Layer 3 of a small transformer language model trained on English Wikipedia (10 layers, counted from 0, width 96).
A neuron's activation on a vector x is SiLU(gate . x) times (in . x), where the dot is the dot product.

Input weights of the MLP neurons that the questions are about. A number n stands for (n - 500) times 0.0012.
n4 gate: 523 490 360 397 526 214 544 669 625 463 474 536 393 749 433 636 473 384 510 434 376 451 453 650 441 374 468 773 446 377 544 467 241 526 469 338 541 430 435 267 462 531 417 616 404 448 471 608 487 522 590 574 358 590 503 730 676 364 414 388 414 497 369 443 506 420 585 619 427 367 563 419 422 515 509 365 310 506 423 441 264 592 577 595 365 598 497 645 513 463 602 567 249 526 487 451
n39 gate: 503 545 459 318 363 402 453 575 320 435 513 340 343 500 436 514 533 457 254 445 503 444 716 543 500 428 425 448 437 341 456 445 439 583 394 503 385 683 718 532 605 568 391 444 310 541 420 400 595 434 490 600 507 280 418 601 687 700 516 405 566 401 450 378 524 592 531 475 637 587 706 426 273 512 606 412 527 451 683 301 405 601 523 403 440 545 352 578 536 635 617 586 292 448 446 506
n114 gate: 703 429 507 672 497 423 628 646 471 375 430 496 646 533 538 534 425 673 639 375 338 656 544 485 513 511 769 373 445 503 615 307 310 359 353 486 418 519 598 584 413 248 575 460 375 530 447 407 712 369 426 412 493 619 347 632 422 201 496 624 448 452 329 452 632 510 449 268 647 405 529 460 366 346 411 375 515 510 493 676 611 533 547 458 815 556 614 439 609 518 382 478 438 327 598 358
n137 gate: 564 594 512 590 441 561 451 427 471 335 630 369 547 467 512 366 554 302 555 405 561 585 524 548 419 616 622 371 363 378 572 586 566 531 429 557 329 240 453 494 469 553 646 637 429 567 506 402 519 353 553 533 643 329 472 589 649 449 389 531 294 473 425 558 538 540 648 660 375 616 427 330 445 500 470 316 339 482 439 583 309 438 607 770 500 531 491 748 545 615 522 365 358 528 485 384
n139 gate: 598 456 604 314 380 488 595 601 519 175 409 171 614 531 471 567 552 380 416 448 522 560 475 610 637 651 561 633 405 496 681 548 401 441 538 466 446 508 420 504 529 268 461 515 409 535 445 826 449 320 369 565 575 584 402 467 742 496 407 518 366 354 333 514 266 740 560 280 603 585 589 427 532 545 347 537 396 465 473 507 465 677 705 371 458 618 659 616 349 560 330 526 250 522 634 651
n159 gate: 574 397 473 663 583 397 537 515 494 644 519 464 645 655 401 408 441 474 555 472 296 647 380 489 505 545 416 483 486 449 453 506 483 558 542 588 532 608 447 447 456 427 476 398 467 535 608 340 508 416 486 497 573 621 549 539 371 514 492 603 511 505 500 492 505 662 495 390 419 292 680 358 331 572 594 584 424 553 374 590 328 747 557 589 656 556 628 537 463 372 541 288 517 572 563 444
n207 gate: 678 678 344 324 522 311 263 637 473 489 277 434 453 399 716 567 541 779 607 537 576 293 550 424 313 371 518 448 312 536 500 493 581 544 514 406 659 568 544 412 453 625 386 681 609 539 507 579 504 413 581 496 478 724 507 478 508 613 845 569 500 414 729 583 659 431 561 396 421 227 558 438 480 541 428 320 500 584 740 616 562 686 351 437 473 596 424 346 454 629 754 413 568 481 613 329
n225 gate: 330 397 363 434 317 824 267 563 504 553 482 507 512 492 394 417 301 481 748 463 468 635 479 739 504 572 550 496 588 428 496 590 632 254 605 433 337 389 441 720 133 582 426 598 307 445 456 428 656 532 613 439 552 478 416 586 328 508 624 435 485 472 477 345 655 467 518 439 489 496 480 673 243 462 486 597 500 482 176 620 508 755 409 415 538 437 399 436 401 760 543 477 417 544 620 307
n248 gate: 321 509 512 454 500 517 646 532 706 626 476 524 588 526 548 454 419 871 706 389 506 483 532 525 518 622 566 402 490 461 510 537 491 473 439 460 368 434 427 628 560 332 575 506 497 627 515 452 337 593 467 733 506 427 578 534 503 587 553 623 578 426 468 539 603 409 323 352 545 399 421 567 640 597 337 342 753 436 569 547 394 484 450 350 592 524 266 404 509 560 596 503 500 335 597 512
n4 in: 563 497 458 355 521 94 591 506 497 582 509 636 707 628 470 669 503 379 459 389 473 349 518 447 439 494 435 582 519 473 452 519 200 512 376 472 423 349 606 376 485 609 545 497 569 371 348 346 563 515 545 370 265 512 419 586 487 357 546 598 440 532 491 420 528 566 538 447 689 485 709 614 507 324 512 429 401 541 566 404 500 526 412 659 374 585 494 494 487 575 533 450 387 470 485 396
n39 in: 406 572 469 484 478 503 539 647 516 379 367 566 523 530 494 386 538 442 484 462 439 527 434 452 419 400 540 704 337 756 694 357 578 466 565 404 583 338 666 619 460 566 603 308 559 487 691 540 265 383 494 474 216 606 503 579 277 420 548 611 410 427 549 423 338 416 352 458 643 509 372 648 534 365 588 529 484 551 348 615 391 510 390 402 487 500 574 296 397 574 469 503 513 424 404 497
n114 in: 580 344 504 419 423 628 477 574 534 638 599 353 441 523 537 520 500 315 435 575 522 648 422 344 500 587 338 411 849 496 500 612 437 504 615 654 721 420 346 695 587 617 406 312 471 633 364 666 482 532 408 519 627 595 584 474 473 447 834 402 384 700 691 468 272 569 407 347 453 699 675 585 637 576 676 305 527 535 412 481 570 504 572 667 684 422 518 639 603 663 438 371 789 615 474 381
n137 in: 619 356 393 563 545 470 496 515 587 487 399 472 470 419 278 380 618 486 500 422 558 576 368 634 540 658 507 380 456 476 452 528 433 378 500 479 430 621 524 479 365 419 701 468 694 548 577 438 497 356 375 405 407 733 500 369 109 296 507 579 327 575 413 305 401 573 463 351 582 433 386 438 378 706 405 500 529 647 435 646 710 445 424 313 715 289 459 275 561 425 617 283 536 331 451 567
n139 in: 428 617 394 438 665 630 544 397 640 994 596 882 591 610 500 529 330 275 548 433 420 517 351 472 330 488 621 624 721 677 549 508 562 604 353 587 366 442 446 554 542 288 496 461 561 586 504 187 370 424 535 355 500 408 519 520 414 662 524 485 767 567 384 606 522 531 481 639 289 399 489 508 382 601 534 402 415 353 344 622 447 484 472 621 621 585 542 295 675 548 496 735 488 531 515 325
n159 in: 460 461 382 761 514 535 661 417 581 694 493 412 553 634 391 500 355 399 720 371 517 653 278 511 459 449 600 383 588 266 426 540 571 546 456 424 597 698 433 496 416 380 447 522 416 436 730 431 483 479 514 526 622 528 584 471 357 413 489 479 521 572 592 535 364 525 500 325 435 376 750 141 388 632 373 540 496 763 222 594 343 753 515 539 614 472 570 529 482 413 458 361 507 621 640 365
n207 in: 551 609 249 598 448 603 469 517 670 459 720 363 395 434 464 539 450 473 514 218 404 468 434 490 381 419 721 523 354 443 534 380 497 323 472 530 497 662 438 304 510 459 521 547 613 549 402 433 455 359 565 507 557 591 506 473 535 433 520 648 216 551 259 346 445 513 509 503 455 247 442 435 518 442 545 443 263 556 497 600 617 503 382 638 684 490 677 570 416 608 558 463 591 592 734 556
n225 in: 439 697 404 796 594 473 834 526 406 423 632 423 489 382 528 526 454 625 671 461 617 530 493 507 410 805 507 521 489 548 349 521 549 703 493 400 588 598 458 448 545 563 392 421 746 608 531 336 655 640 302 409 607 357 524 316 396 453 514 524 497 524 609 497 385 607 547 442 565 349 620 456 367 337 534 468 562 510 496 660 684 500 630 454 762 616 603 543 561 360 366 410 446 321 618 722
n248 in: 404 476 411 518 566 582 675 602 766 564 431 389 667 697 518 426 469 620 513 439 535 425 558 413 604 481 571 346 547 427 538 543 530 566 509 423 440 559 479 659 619 475 522 577 342 676 512 506 369 506 410 827 558 419 554 549 430 522 700 521 663 538 400 556 514 521 372 342 538 503 413 639 536 582 406 362 551 514 444 577 443 487 369 397 447 600 284 475 475 627 574 606 376 264 587 476

Each question shows a token from some text and the vector x that enters the MLP there. A number n stands for (n - 500) times 0.0081.

"33": 486 590 480 483 631 655 396 431 496 440 521 609 751 548 705 496 578 763 417 445 349 473 512 449 439 501 468 533 701 606 620 497 410 536 387 527 480 420 413 678 427 592 552 474 569 616 555 494 570 357 504 520 615 480 591 518 350 431 510 466 495 502 400 452 476 355 460 479 632 449 526 431 502 501 525 523 504 530 445 722 457 596 462 613 412 450 523 501 503 546 505 353 537 654 371 439
Which of these neurons fires most? n114

" qu": 525 668 436 421 595 604 429 611 620 577 330 419 609 666 506 472 356 428 419 592 460 483 464 358 514 384 609 615 618 653 518 523 507 616 463 414 463 554 376 522 603 544 313 400 711 588 412 445 491 514 489 601 451 609 393 512 715 444 506 357 532 410 387 330 515 464 375 360 484 533 585 606 578 372 593 535 394 328 459 431 468 515 373 447 506 504 463 511 392 372 451 442 419 513 455 471
Which three neurons fire most, strongest first? n139, n4, n137

"-l": 391 606 459 415 740 507 463 541 495 491 435 619 535 523 605 400 355 548 417 354 528 572 561 364 356 322 504 657 689 541 616 562 713 618 579 359 186 629 375 615 477 431 451 573 572 562 437 434 512 339 443 471 496 504 516 416 726 514 456 457 580 440 502 575 425 474 486 509 607 454 498 507 545 413 584 581 398 440 505 417 515 598 507 580 341 476 597 486 470 368 447 325 629 538 341 444
The two highest activations, in order: n137, n114

"27": 503 568 533 469 568 694 377 453 356 406 516 575 669 546 619 520 508 766 448 531 429 544 480 429 451 560 549 492 652 703 650 513 494 639 435 554 503 478 473 635 433 613 615 501 570 658 619 575 618 422 437 519 572 469 616 515 367 459 527 481 537 550 418 447 490 446 466 470 684 479 519 470 496 487 557 516 462 554 455 552 436 618 427 637 402 391 538 510 567 499 463 467 556 658 443 435
The two highest activations, in order: n114, n4

";": 503 542 445 641 547 655 225 535 594 524 532 497 441 546 565 385 616 672 509 425 534 421 509 466 483 662 606 502 501 610 451 452 462 514 516 498 584 450 463 593 395 530 493 484 624 533 526 456 490 556 261 486 533 455 582 404 509 585 494 447 430 494 376 583 517 570 469 464 633 486 492 423 570 452 625 652 521 613 497 555 547 559 405 637 532 579 720 520 476 298 523 510 478 575 560 509
Which three neurons fire most, strongest first? n4, n159, n207

"m": 572 562 462 517 614 610 479 558 549 463 503 302 447 693 558 356 480 547 558 596 498 389 354 342 582 589 527 609 664 551 528 513 542 498 482 597 501 509 384 754 511 692 483 592 376 454 630 559 533 244 457 473 593 460 449 363 556 193 390 454 512 372 529 470 501 465 510 455 473 530 452 448 543 468 521 546 643 444 500 527 546 459 431 440 206 574 540 468 616 283 383 517 543 430 323 454
Which of these neurons fires most? n207

"um": 505 532 563 523 639 554 514 313 491 492 397 532 507 604 468 560 571 534 598 429 430 412 463 397 577 607 553 561 570 575 564 630 496 429 386 445 455 638 489 529 569 662 470 553 621 620 403 572 561 208 609 513 490 473 517 412 536 577 426 456 425 383 573 410 363 451 478 221 622 586 657 385 637 632 396 548 475 516 618 632 464 485 351 503 416 470 436 495 605 349 500 456 512 488 573 525
Which of these neurons fires most? n248

" contin": 542 712 417 402 516 694 411 263 517 551 314 395 583 701 611 547 434 515 403 433 537 540 414 560 499 543 398 595 528 511 545 511 543 523 512 505 467 667 549 600 679 445 485 604 488 562 491 608 579 480 576 563 495 442 425 484 552 458 424 272 538 486 492 478 427 535 594 530 464 485 543 541 708 359 558 583 370 386 622 600 467 728 428 347 441 508 557 445 530 447 455 517 462 557 414 532
Which neuron fires most, and how strongly? n139, at about 1.1

" pre": 584 679 701 402 626 646 453 422 496 480 482 516 544 597 652 613 313 580 406 503 530 465 405 527 487 553 434 552 756 504 537 382 514 535 575 381 605 628 428 342 704 474 520 534 646 577 406 451 530 476 463 612 515 513 462 468 603 510 498 434 628 488 331 396 291 408 483 497 553 561 524 635 665 373 516 518 481 407 493 546 360 497 416 591 494 501 516 489 330 599 536 331 318 475 421 532
Which three neurons fire most, strongest first? n139, n137, n159

"y": 539 566 433 501 359 649 425 350 470 456 522 588 538 787 445 547 473 656 510 479 531 459 406 469 454 471 449 541 377 610 477 591 380 536 489 426 520 489 338 572 543 478 560 353 576 486 492 448 702 281 449 424 381 536 545 495 555 475 336 442 543 483 482 469 364 421 430 257 649 448 581 508 516 574 506 507 376 372 529 671 537 432 426 483 341 530 372 444 518 325 512 599 638 517 501 491
Which of these neurons fires most? n139

" was": 415 522 553 652 512 652 392 627 790 467 635 327 379 680 607 584 463 576 476 545 479 429 551 577 459 453 495 721 570 498 557 594 558 506 516 571 448 628 546 572 502 460 613 447 545 681 550 490 626 616 448 422 411 451 510 521 540 515 410 353 517 376 480 579 398 521 570 454 690 544 581 515 655 471 509 531 535 480 553 592 546 689 472 426 552 506 648 483 616 425 425 488 348 519 421 502
Which of these neurons fires most? n137

" sc": 497 772 469 492 464 709 545 370 729 646 514 539 438 493 588 607 365 623 408 504 562 513 493 506 501 577 558 571 590 620 472 517 501 712 473 609 626 625 514 635 572 467 503 553 647 566 576 526 623 379 488 403 444 481 562 504 594 455 555 659 528 397 417 588 514 447 448 467 508 516 506 676 503 421 532 589 463 531 551 562 563 573 384 440 481 448 433 436 559 522 409 205 631 516 353 467
The two highest activations, in order: n207, n248

" club": 649 683 566 594 451 610 381 625 619 510 394 554 645 597 565 574 454 537 539 464 404 547 387 405 532 763 439 555 513 420 484 487 518 572 572 451 548 691 608 636 617 706 550 541 432 416 488 532 631 316 604 454 381 444 419 488 443 609 436 515 362 311 501 504 463 422 489 469 569 454 490 588 561 636 578 556 525 463 446 642 529 708 359 483 511 433 665 464 505 432 457 371 429 536 542 407
Which of these neurons fires most? n159

"s": 336 670 616 437 689 523 482 438 559 461 488 468 593 575 548 281 726 456 523 593 521 410 522 603 583 610 512 554 493 564 434 418 534 517 530 565 706 437 437 760 492 619 541 444 507 551 581 527 654 304 322 466 425 531 420 452 662 264 544 452 665 483 488 522 507 428 395 401 592 289 576 572 447 545 526 575 356 390 337 478 380 569 434 527 562 496 529 448 508 596 453 446 541 503 437 374
Which neuron fires most, and how strongly? n114, at about 0.32

" August": 535 690 545 498 641 562 449 432 457 525 439 601 408 621 585 584 473 527 534 568 502 604 477 358 474 691 454 719 769 584 605 586 384 492 506 422 499 449 530 620 619 566 517 259 470 497 476 429 550 463 561 579 533 268 574 493 410 595 477 511 382 390 493 633 503 548 474 503 705 445 605 203 543 439 461 551 473 421 594 396 316 530 341 474 428 429 506 414 460 387 576 464 486 552 482 408
Which of these neurons fires most? n207

"fer": 556 562 489 497 502 677 414 311 548 551 510 464 514 869 474 627 528 444 375 420 561 480 479 390 522 536 398 515 470 523 538 553 604 625 440 462 439 496 621 561 554 498 381 495 548 445 450 509 459 550 428 386 520 421 623 494 641 461 303 610 543 477 532 482 388 522 449 376 549 450 582 520 613 560 590 481 270 305 563 467 601 568 438 514 284 425 366 436 262 289 473 525 414 701 512 604
Which of these neurons fires most? n139

"ate": 517 489 473 533 693 684 439 367 401 381 493 315 543 619 538 557 484 589 560 682 408 497 403 464 513 681 379 422 501 577 511 433 600 448 558 392 500 404 573 704 531 541 527 622 464 508 394 500 526 466 472 478 410 458 436 452 540 442 524 594 407 458 508 439 355 504 458 369 682 361 533 482 567 409 560 503 398 423 528 542 468 588 316 630 412 403 568 470 470 332 604 365 573 576 541 375
Which three neurons fire most, strongest first? n114, n207, n225